Layer 2 of a small transformer language model trained on English Wikipedia (9 layers, counted from 0, width 96).
A neuron adds its activation times its output weights to the MLP's output. To switch it off is to set its activation to zero at one token and run the rest of the model.

Output weights of the MLP neurons that the questions are about. A number n stands for (n - 500) times 0.0012.
n1: 385 526 495 210 542 720 411 352 380 578 417 622 635 546 640 606 694 188 457 663 675 256 489 629 483 434 496 674 434 512 561 453 625 489 420 403 498 328 695 351 481 775 520 657 577 644 425 261 522 721 455 708 449 465 432 551 444 510 670 539 515 434 555 632 607 554 424 422 454 562 456 537 759 415 677 410 542 471 499 581 607 553 530 541 319 519 533 478 508 607 514 355 695 445 651 462
n26: 539 408 496 309 517 562 188 413 392 261 364 464 423 607 465 367 466 426 502 604 492 512 579 441 499 288 421 492 334 586 628 525 640 537 439 629 495 475 503 399 345 497 526 577 310 442 515 505 731 399 611 588 492 313 531 456 570 535 548 437 403 603 563 548 680 346 611 408 533 342 569 388 605 514 402 564 314 580 416 354 379 483 487 441 527 691 702 705 374 235 479 390 495 550 460 387
n84: 348 526 339 324 438 298 408 516 566 476 796 512 520 537 473 566 546 531 527 453 509 512 457 715 395 315 415 389 479 493 518 236 462 580 664 452 550 721 611 419 507 573 638 499 634 397 645 531 545 458 519 465 392 372 665 389 387 517 694 628 418 373 491 590 550 537 434 592 296 499 377 165 600 552 475 478 505 421 654 668 212 368 424 708 431 551 484 498 607 412 430 507 461 417 564 459
n87: 492 461 528 814 251 432 654 535 484 566 590 580 545 484 590 354 663 310 560 608 460 335 472 256 479 514 553 568 572 475 605 580 734 604 421 455 398 358 611 467 545 393 549 396 527 519 363 635 379 669 287 395 512 488 463 459 540 408 513 409 504 509 531 673 491 524 749 639 673 134 452 582 447 696 847 580 575 467 686 495 425 453 443 436 545 560 624 583 514 673 385 478 384 572 538 536
n123: 376 592 694 985 350 439 406 469 432 403 743 393 354 414 521 523 534 601 262 510 371 487 451 585 447 519 456 528 656 497 503 272 408 358 426 506 741 539 616 682 393 564 569 448 484 108 509 591 479 183 402 683 725 590 514 472 550 327 523 508 475 371 611 520 481 609 207 632 573 611 780 739 262 769 374 489 390 463 593 539 660 506 494 592 673 462 340 335 494 316 542 628 436 671 503 604
n173: 593 328 645 783 456 596 438 384 520 457 288 429 439 536 485 466 495 464 651 399 461 380 575 349 542 374 526 390 459 502 677 397 375 418 546 475 503 624 465 333 539 500 569 522 632 656 478 343 464 504 554 653 449 527 604 738 567 638 615 552 679 454 629 425 581 632 512 344 491 664 568 643 557 322 627 582 421 532 510 593 457 700 501 381 694 389 448 506 463 319 546 559 372 421 655 613
n175: 561 505 644 466 524 356 351 582 238 367 486 660 515 485 502 561 544 340 502 513 563 614 410 373 463 515 532 445 330 432 522 567 553 671 470 296 501 569 430 457 514 480 417 620 447 518 439 734 385 547 488 439 494 374 601 387 642 380 635 376 468 544 434 469 570 462 643 581 580 437 623 497 558 430 652 508 441 470 517 720 386 499 422 363 420 395 690 413 421 666 400 630 539 642 500 484
n189: 543 587 601 235 628 618 543 202 586 579 480 421 619 402 424 688 435 588 509 476 563 336 496 551 510 437 347 430 386 532 533 590 690 589 656 726 448 697 494 340 486 361 557 421 615 691 649 420 523 620 542 610 508 309 607 608 454 777 498 503 382 573 490 629 517 456 494 384 873 539 442 192 439 464 638 439 637 499 601 433 570 478 534 642 506 357 521 448 443 463 417 550 751 476 553 566
n207: 453 328 590 238 414 650 353 261 473 297 725 449 611 450 662 478 610 603 437 510 587 454 777 594 474 514 644 428 469 417 556 584 489 487 720 517 369 721 453 542 404 550 293 309 419 483 629 570 473 502 338 682 453 410 567 491 636 583 557 393 530 518 508 319 482 449 401 455 442 534 582 157 396 485 510 752 285 402 439 524 520 525 403 373 566 362 512 521 561 410 461 307 679 583 604 451
n211: 505 537 437 515 413 545 384 345 544 406 603 386 413 479 457 423 609 594 489 491 454 393 514 556 405 491 497 471 464 424 574 337 516 685 579 715 493 660 434 664 445 596 515 500 537 288 555 435 531 562 413 501 395 294 729 442 645 488 541 534 406 253 575 644 453 561 426 772 603 548 601 534 347 620 464 623 347 549 643 560 430 529 523 576 566 596 518 516 579 540 387 346 429 509 729 637
n306: 473 515 369 483 423 558 606 417 366 448 463 612 455 703 731 695 537 602 595 506 620 552 489 656 539 496 503 531 456 419 561 311 641 356 592 579 615 559 574 452 231 543 410 531 773 381 613 575 527 561 675 746 434 466 550 453 370 437 477 587 675 738 728 633 462 573 349 654 391 508 539 407 505 380 505 606 389 654 484 460 532 465 551 536 205 538 415 523 451 451 437 442 581 408 636 625
n336: 415 517 545 704 578 402 574 384 444 498 608 660 580 509 710 444 478 639 533 583 544 502 586 358 301 275 569 442 528 392 500 466 559 614 736 569 388 417 557 650 504 428 404 355 262 509 253 336 676 469 633 500 536 406 537 455 718 620 553 549 543 581 336 288 620 431 449 382 631 360 461 411 460 587 496 440 667 697 544 623 452 487 375 653 528 651 632 590 498 545 530 415 400 501 522 393
n348: 414 457 574 760 572 341 400 424 507 414 816 596 532 424 581 470 480 418 559 390 274 445 489 455 517 531 673 523 421 257 513 314 554 492 487 553 473 515 520 500 544 522 488 494 513 477 414 526 485 516 336 521 391 434 511 589 576 460 463 398 404 482 522 546 578 453 470 449 585 469 628 612 477 582 505 503 437 587 324 470 524 530 623 611 513 545 420 432 508 468 438 458 517 452 503 477
n371: 493 515 669 618 673 458 306 502 388 412 522 520 576 504 571 475 510 440 632 448 309 438 560 284 434 327 710 544 568 450 501 331 476 354 548 397 573 595 585 484 553 381 592 362 381 671 437 421 509 444 320 490 460 342 375 398 439 506 736 540 517 602 415 463 542 380 330 687 593 487 593 521 443 380 332 527 452 612 614 530 500 684 393 590 356 665 632 538 411 604 531 550 478 304 428 639
n427: 303 561 433 659 535 436 430 316 620 505 703 840 596 436 465 468 518 542 598 457 484 577 561 464 491 448 375 413 596 681 686 564 385 457 363 608 424 392 395 319 500 699 485 471 629 347 535 413 416 480 403 559 417 498 603 555 746 501 294 472 605 571 456 645 723 483 383 566 423 702 365 535 353 349 468 251 588 519 578 428 651 205 640 642 482 559 482 578 438 603 471 519 619 404 571 460
n498: 499 545 560 540 551 616 510 573 684 375 419 633 648 522 241 537 675 648 471 523 274 672 553 466 478 497 594 491 702 445 385 644 610 665 313 583 527 532 380 563 590 574 262 568 497 537 228 600 472 772 580 570 530 489 542 616 472 534 625 327 329 513 483 590 640 381 451 463 572 595 590 369 497 310 611 548 400 683 515 522 383 399 446 548 358 443 638 490 364 465 596 613 546 615 483 445

Each question names a token from some text and the token that comes next. It shows the activations a of the neurons there, in the order above. A number n stands for (n - 500) times 0.0068.

Then comes g, the gradient of the next token's log-probability with respect to the MLP's output, scaled to length 1. A neuron's effect is roughly proportional to its activation times (output weights . g). A number n stands for (n - 500) times 0.00078.

" B", then "est"
a: 469 470 489 476 497 461 489 460 462 467 583 485 473 481 492 481
g: 542 335 412 481 589 369 644 436 368 319 674 453 419 689 438 543 539 687 249 365 550 775 370 450 458 650 805 349 250 560 548 554 531 558 522 479 486 551 682 586 330 477 445 453 457 442 350 488 284 472 437 394 634 339 681 318 369 472 438 524 311 540 515 639 324 438 347 631 570 728 594 679 402 436 265 348 408 337 517 283 208 535 558 674 389 629 738 439 552 647 511 462 433 433 316 398
Which neuron, switched off, lowers the next token's probability most? n173

" m", then "at"
a: 630 470 459 459 481 459 465 477 485 585 502 600 475 463 463 482
g: 600 401 642 541 659 471 558 453 662 710 671 449 493 375 562 268 627 674 349 499 498 445 603 663 82 434 389 497 398 429 524 301 530 428 400 371 565 327 431 430 690 442 434 493 365 320 428 402 647 820 358 538 490 609 563 335 497 515 471 467 638 622 294 410 603 406 767 401 467 310 629 491 496 508 614 563 642 536 648 541 315 698 297 564 677 714 582 513 613 262 332 366 470 510 596 321
Which neuron, switched off, lowers the next token's probability most? n336

" No", then "."
a: 466 459 477 494 473 477 516 664 459 459 459 495 473 521 479 479
g: 418 289 549 489 650 462 656 233 510 425 515 834 639 293 591 392 641 413 508 662 458 496 405 776 365 415 414 584 459 661 662 356 533 264 518 651 743 478 305 380 610 447 459 586 462 629 593 742 443 628 377 579 624 496 389 585 629 415 663 490 465 472 589 578 589 553 327 260 691 725 453 509 371 476 412 345 347 289 377 347 497 347 404 449 430 308 605 708 343 638 416 585 476 374 347 522
Which neuron, switched off, lowers the next token's probability most? n189

"ot", then "el"
a: 482 479 483 481 471 612 740 469 459 473 495 477 461 466 486 495
g: 406 645 542 464 426 485 279 553 370 412 247 459 396 459 392 738 603 715 427 581 439 611 393 432 647 358 447 309 503 539 799 869 536 724 499 517 346 556 511 480 380 455 567 447 500 542 457 539 304 623 669 568 615 523 808 467 324 745 321 473 349 782 489 491 660 398 574 637 454 732 482 458 600 510 596 553 500 486 538 417 521 396 661 380 772 607 458 517 620 241 546 726 574 417 522 585
Which neuron, switched off, lowers the next token's probability most? n175

"igh", then " "
a: 491 474 513 479 801 918 459 469 491 568 672 459 486 581 495 477
g: 263 619 378 700 514 373 352 491 394 290 723 476 711 583 426 666 398 322 642 644 755 436 319 515 558 521 476 563 473 261 521 420 301 579 505 340 540 667 714 593 500 555 638 498 482 443 624 436 545 438 435 295 301 647 259 491 573 449 591 420 579 342 766 461 596 518 641 579 659 452 260 560 642 524 566 396 415 362 687 781 530 637 465 572 326 398 651 390 336 624 449 255 418 423 620 505
Which neuron, switched off, lowers the next token's probability most? n123

"i", then "qu"
a: 494 469 465 462 497 520 541 528 483 487 608 492 478 459 463 464
g: 434 415 512 438 446 630 737 531 513 506 417 312 212 361 506 410 600 638 473 365 445 708 631 444 659 388 813 491 523 520 655 311 578 699 509 544 463 236 395 566 330 655 692 401 343 538 475 439 706 376 664 622 414 350 493 388 473 675 483 417 462 599 500 583 504 512 483 600 478 539 669 505 420 570 414 555 912 451 509 352 382 784 512 513 823 480 679 675 455 262 560 452 589 394 425 624
Which neuron, switched off, raises the next token's probability most? n175

"10", then "2"
a: 487 485 470 460 459 460 482 498 461 651 496 464 485 557 481 485
g: 585 511 555 604 573 657 299 377 419 606 507 603 565 329 474 523 400 574 622 402 330 514 486 463 464 575 551 587 558 390 487 779 529 703 333 492 588 536 664 643 731 457 477 372 376 805 653 556 270 320 434 391 489 520 518 295 439 474 481 305 437 420 453 757 282 544 736 833 557 508 608 216 399 624 573 539 431 674 650 502 398 380 724 585 702 509 763 366 579 316 618 448 453 431 444 622
Which two neurons, each switched off alone, lower its probability most, in order? n211, n371

" se", then "en"
a: 603 470 695 463 485 459 460 595 470 460 461 466 488 462 476 459
g: 734 274 480 534 389 516 389 505 691 259 692 836 582 585 454 606 581 626 621 387 478 780 451 683 543 475 428 398 578 608 644 525 423 511 403 538 602 605 751 696 393 591 328 465 750 433 430 631 647 558 489 414 472 549 254 376 237 763 580 554 595 639 604 539 513 534 382 723 323 625 521 514 606 509 508 371 502 554 592 485 642 339 605 384 184 524 512 584 527 339 479 653 726 584 509 497
Which neuron, switched off, raises the next token's probability most? n306

" ", then "25"
a: 459 464 461 488 494 573 537 480 485 473 480 464 498 463 734 478
g: 442 590 794 471 646 363 486 358 500 558 572 460 461 687 552 598 521 686 538 304 726 467 603 372 499 500 412 614 511 492 471 565 404 448 647 374 491 198 616 626 835 533 391 543 530 720 257 493 483 506 351 281 520 412 555 568 134 278 402 359 546 605 439 356 503 413 552 496 506 771 456 523 448 472 500 357 181 375 538 464 615 616 390 428 346 417 428 263 702 640 503 252 418 460 439 562
Which neuron, switched off, raises the next token's probability most? n427

"id", then "er"
a: 478 724 461 468 481 475 478 470 475 485 489 468 476 521 844 506
g: 613 426 317 519 339 455 715 516 552 599 532 424 642 574 288 617 537 552 383 254 449 393 482 697 432 355 608 528 409 579 567 749 414 600 482 423 431 578 638 328 709 497 573 521 524 420 470 565 321 650 523 902 638 544 582 501 628 699 460 587 708 433 663 489 510 316 335 582 535 531 455 780 616 495 741 177 473 388 225 484 554 352 688 559 430 290 598 561 545 544 735 510 338 514 500 591
Which neuron, switched off, lowers the next token's probability most? n427

"199", then "7"
a: 476 494 736 620 461 496 481 475 461 554 484 476 461 703 488 495
g: 756 647 510 495 516 433 658 589 382 454 370 639 530 667 538 420 440 597 479 424 361 422 364 388 587 467 665 637 579 715 569 262 386 494 794 415 133 648 600 475 636 585 464 549 247 619 510 462 430 332 682 512 514 550 562 360 477 728 524 378 359 337 454 523 435 480 433 239 468 758 673 683 592 511 460 430 495 290 560 253 566 750 339 389 365 397 701 526 656 586 429 359 384 417 442 423
Which neuron, switched off, lowers the next token's probability most? n371

"In", then "ternational"
a: 539 473 462 486 485 461 465 489 461 459 466 498 475 669 489 492
g: 232 620 511 422 674 594 559 594 502 192 506 240 508 631 739 583 645 763 501 464 724 510 625 476 212 808 783 405 420 502 602 654 479 520 543 238 313 471 521 411 431 520 587 362 337 573 571 383 389 418 501 616 488 465 563 424 473 523 210 286 306 618 615 380 562 667 551 628 512 484 619 331 401 575 408 511 624 597 445 404 475 539 486 701 577 590 292 414 556 498 481 681 675 546 499 410
Which neuron, switched off, raises the next token's probability most? n207

"ing", then " in"
a: 494 481 957 683 603 593 485 459 462 494 461 461 474 502 468 472
g: 624 431 552 434 399 460 455 604 573 772 725 561 435 622 281 425 419 243 908 441 563 420 654 640 535 407 475 548 540 679 496 336 423 452 514 438 618 517 568 482 746 345 487 398 307 444 353 546 557 549 775 472 457 528 687 385 607 705 453 521 737 746 683 532 504 463 565 730 532 707 701 362 658 450 580 491 611 704 441 637 453 409 350 344 485 463 336 754 603 428 585 338 540 596 490 452
Which neuron, switched off, raises the next token's probability most? n123

",", then " l"
a: 492 480 464 767 464 459 463 484 467 465 499 518 486 475 824 460
g: 626 366 685 420 412 417 612 490 412 386 409 615 620 558 328 528 425 554 355 691 435 499 517 356 591 403 475 615 205 329 421 625 334 300 621 748 554 643 690 609 457 505 495 333 412 480 599 591 487 410 473 721 383 358 462 604 570 523 309 543 298 655 448 609 631 524 436 434 410 497 764 349 398 513 222 261 339 623 512 427 532 616 758 361 855 413 398 561 543 438 517 436 405 468 489 824
Which neuron, switched off, raises the next token's probability most? n87

"10", then " –"
a: 483 488 459 460 473 459 481 496 494 570 617 465 478 460 494 494
g: 498 485 580 523 532 307 263 429 623 463 699 742 371 586 311 413 454 552 644 661 552 568 660 626 690 429 657 627 500 336 384 555 458 601 381 403 237 429 697 574 483 429 623 351 618 510 472 461 220 417 287 390 320 603 341 509 682 471 664 643 561 500 476 381 542 544 267 405 390 387 449 491 584 481 743 807 445 759 555 768 518 446 313 543 513 664 592 621 284 414 557 439 451 292 587 506
Which neuron, switched off, raises the next token's probability most? n371

" F", then "ilm"
a: 506 473 473 490 490 474 470 479 460 654 461 462 484 611 494 472
g: 590 643 211 513 489 144 401 483 610 190 554 799 517 444 786 220 427 775 461 634 657 612 483 495 626 646 729 444 446 578 469 413 446 442 501 552 492 556 389 487 467 221 494 397 338 449 562 454 322 480 593 311 393 254 594 697 478 337 410 606 404 539 579 606 643 433 608 467 461 259 451 409 509 457 663 572 460 441 447 401 560 346 639 460 685 578 288 636 551 482 387 394 572 397 416 457
Which neuron, switched off, raises the next token's probability most? n371

".", then "4"
a: 463 495 460 464 486 478 471 462 540 466 472 505 790 473 460 465
g: 639 542 495 352 455 511 612 406 544 396 374 321 540 262 286 692 427 389 544 304 679 463 143 798 341 631 519 392 673 536 484 635 513 490 204 590 589 371 444 434 757 360 640 424 699 556 345 421 153 519 567 545 599 407 552 495 541 321 602 551 447 437 385 698 398 632 428 642 366 689 464 565 442 346 497 350 623 464 458 419 287 499 572 567 636 571 461 383 530 328 533 673 305 459 512 375
Which neuron, switched off, raises the next token's probability most? n348

"1", then "10"
a: 462 469 464 477 469 470 472 462 908 459 509 459 471 822 471 459
g: 329 433 667 530 598 634 386 444 511 705 447 512 588 475 704 592 433 497 692 442 559 525 523 787 547 622 484 510 535 165 353 660 598 501 313 604 758 535 575 501 654 644 580 528 349 762 668 396 426 524 388 548 587 484 498 363 301 501 412 385 631 408 341 630 564 550 500 552 525 441 667 219 567 541 708 502 321 488 399 302 573 130 657 258 697 472 650 336 590 482 407 385 483 321 420 556
Which neuron, switched off, lowers the next token's probability most? n207

"ular", then " Ch"
a: 491 496 486 462 901 632 472 466 473 496 494 461 465 467 475 490
g: 324 505 556 478 557 445 299 359 560 323 421 733 386 584 264 687 529 546 514 442 559 259 382 536 479 263 558 342 625 528 377 499 451 439 364 751 354 170 558 383 445 487 454 412 348 441 497 404 207 555 445 759 574 388 236 492 615 506 528 644 467 440 569 300 636 580 328 610 568 329 359 340 418 509 329 577 467 785 377 489 716 208 452 389 620 436 406 561 451 501 560 487 372 646 410 589
Which neuron, switched off, lowers the next token's probability most? n123

":", then " M"
a: 471 470 459 460 491 468 660 475 588 471 494 464 513 466 977 529
g: 385 79 488 456 681 381 285 478 429 452 649 404 180 585 623 350 425 582 694 487 149 581 633 317 340 644 637 530 664 312 218 336 627 632 473 530 577 641 470 518 432 597 412 476 455 450 549 471 474 393 470 759 459 558 504 590 365 262 559 457 331 641 475 302 571 391 449 482 629 494 586 419 512 459 638 525 698 354 370 410 593 429 588 642 390 648 464 485 533 427 714 465 512 716 412 594
Which neuron, switched off, lowers the next token's probability most? n207

" –", then " D"
a: 464 476 459 474 486 460 705 467 479 460 462 477 475 485 568 474
g: 885 477 345 508 406 323 460 381 515 375 662 488 414 586 775 267 734 601 473 195 288 559 462 338 387 663 413 396 521 566 548 198 584 532 337 435 753 582 485 550 611 477 608 533 525 418 615 495 490 518 305 448 720 541 516 507 308 579 341 385 387 532 416 550 358 685 557 481 548 527 542 490 411 524 372 396 568 310 520 277 634 590 351 395 412 497 459 372 437 150 565 460 554 548 731 374
Which neuron, switched off, raises the next token's probability most? n175

"201", then "3"
a: 487 492 656 624 477 511 465 482 459 470 486 461 459 503 484 484
g: 266 403 628 512 297 406 422 401 350 580 510 449 260 372 354 620 537 454 627 440 537 456 328 924 425 444 263 617 355 466 493 575 543 638 241 562 486 268 293 597 431 386 584 441 668 472 482 551 317 536 303 474 478 536 753 574 390 276 618 401 464 434 443 655 478 578 351 677 420 384 504 551 565 508 539 497 357 316 720 651 360 476 600 468 402 452 551 589 679 595 657 727 397 782 626 516
Which neuron, switched off, lowers the next token's probability most? n84

"ar", then " Part"
a: 533 460 460 496 689 572 895 486 489 581 469 459 464 462 538 460
g: 246 282 497 617 572 497 601 565 463 399 509 627 621 608 640 491 466 417 530 402 474 385 467 287 550 567 698 301 613 467 544 525 480 366 379 460 553 398 242 378 649 421 668 517 662 228 488 303 366 394 180 401 467 568 486 382 738 569 465 597 560 391 579 348 428 417 728 412 600 475 365 409 649 465 662 390 553 297 536 572 861 674 350 376 431 473 518 351 531 692 471 428 200 615 472 290
Which neuron, switched off, lowers the next token's probability most? n175

" D", then "ie"
a: 586 466 476 486 496 466 521 463 467 465 469 483 475 465 478 476
g: 584 487 246 542 554 322 443 620 473 253 613 427 330 582 287 484 469 430 719 335 545 457 186 576 545 352 423 596 375 547 375 655 593 654 625 352 297 528 597 584 89 469 495 597 422 530 526 742 667 571 659 507 403 732 669 376 274 361 771 664 630 555 368 627 646 570 384 449 329 364 338 500 694 474 654 596 650 410 483 547 508 599 500 526 449 356 404 419 474 358 476 585 455 466 575 489
Which neuron, switched off, raises the next token's probability most? n84

",", then " and"
a: 496 490 463 744 474 459 466 477 462 467 461 671 487 461 783 468
g: 359 652 404 476 388 701 474 584 438 476 404 576 637 515 508 629 659 466 519 652 827 327 275 489 580 660 327 338 420 597 721 511 367 427 467 300 368 289 615 294 360 457 485 627 650 427 705 454 334 502 612 302 642 396 511 366 488 630 380 553 538 414 612 296 296 538 690 634 508 623 99 499 722 522 621 662 418 544 572 687 503 425 571 390 413 513 339 606 669 465 321 627 514 586 549 497
Which neuron, switched off, lowers the next token's probability most? n87

"200", then "6"
a: 467 492 569 865 459 490 461 483 464 471 465 475 462 468 490 495
g: 678 663 495 540 576 310 583 616 628 265 510 493 388 751 558 476 481 537 481 366 358 437 377 258 548 280 491 432 457 754 596 484 443 567 699 412 168 417 728 481 722 431 493 362 401 509 424 478 655 375 369 246 547 472 448 271 288 396 465 536 546 383 379 341 504 339 645 407 529 622 420 536 446 545 319 360 555 618 706 436 523 622 529 427 292 468 698 666 765 534 492 289 581 269 571 482
Which neuron, switched off, lowers the next token's probability most? n87

" A", then "ct"
a: 472 459 464 497 471 475 461 531 460 462 497 494 465 461 474 467
g: 660 260 373 508 459 76 644 439 309 429 751 489 267 559 621 283 549 487 443 457 528 427 529 453 564 318 320 543 438 586 522 472 546 312 408 447 717 513 445 440 448 515 539 507 517 537 730 426 424 554 612 636 746 447 730 443 507 508 342 486 573 450 463 622 554 324 594 627 387 466 438 614 400 439 363 414 324 304 582 546 297 787 314 768 801 610 347 469 502 520 364 453 580 472 548 296
Which neuron, switched off, raises the next token's probability most? n84

"om", then "in"
a: 686 461 471 485 473 463 466 501 474 523 480 462 492 477 491 494
g: 576 125 597 500 604 717 718 330 534 782 469 397 719 514 517 451 548 456 506 642 448 480 313 729 526 572 618 732 565 238 490 482 414 587 463 430 643 448 628 357 418 472 408 567 228 548 590 529 644 548 703 775 404 583 332 608 480 492 510 501 466 533 401 931 447 402 633 512 382 450 478 361 622 402 701 527 333 552 346 400 572 271 353 691 391 514 436 497 458 531 529 564 542 399 365 492
Which neuron, switched off, lowers the next token's probability most? n1

" st", then "ar"
a: 521 478 740 602 460 459 475 463 467 463 460 459 460 532 464 480
g: 392 324 600 489 417 374 446 409 564 518 489 546 572 414 598 564 653 221 619 400 542 305 548 379 517 229 364 460 444 700 369 476 338 444 516 699 301 321 548 319 356 483 345 616 309 519 338 257 499 442 461 528 476 148 460 435 502 664 447 484 661 558 691 523 113 575 511 581 436 587 313 617 215 531 463 420 600 570 345 613 554 325 614 514 595 517 294 445 410 320 505 494 385 775 565 502
Which neuron, switched off, raises the next token's probability most? n84

"2", then ","
a: 498 483 459 604 475 487 482 481 483 459 661 471 482 789 491 465
g: 740 461 411 405 395 468 445 261 482 563 508 562 339 449 425 454 644 565 440 530 481 396 664 551 856 498 391 811 750 521 481 532 427 383 559 531 384 719 673 341 807 419 393 408 427 467 352 139 532 347 251 571 613 337 594 358 547 561 491 666 561 454 449 541 614 351 601 487 512 400 687 377 598 507 354 515 482 582 494 409 595 320 267 549 752 311 335 534 600 619 542 407 386 671 526 556
Which neuron, switched off, raises the next token's probability most? n306

"ro", then "k"
a: 467 489 470 490 495 483 462 460 473 492 468 465 474 468 460 508
g: 566 380 563 528 423 546 620 491 474 581 258 389 471 491 330 554 468 550 905 341 726 469 552 499 435 546 467 641 605 316 221 760 616 366 633 396 573 375 495 454 349 620 366 796 408 612 579 348 389 574 635 745 553 231 356 664 404 460 342 608 511 545 467 417 571 407 521 471 423 580 441 646 570 468 647 416 682 531 543 637 504 956 507 521 386 422 535 527 425 516 468 404 625 422 587 730
Which neuron, switched off, lowers the next token's probability most? n84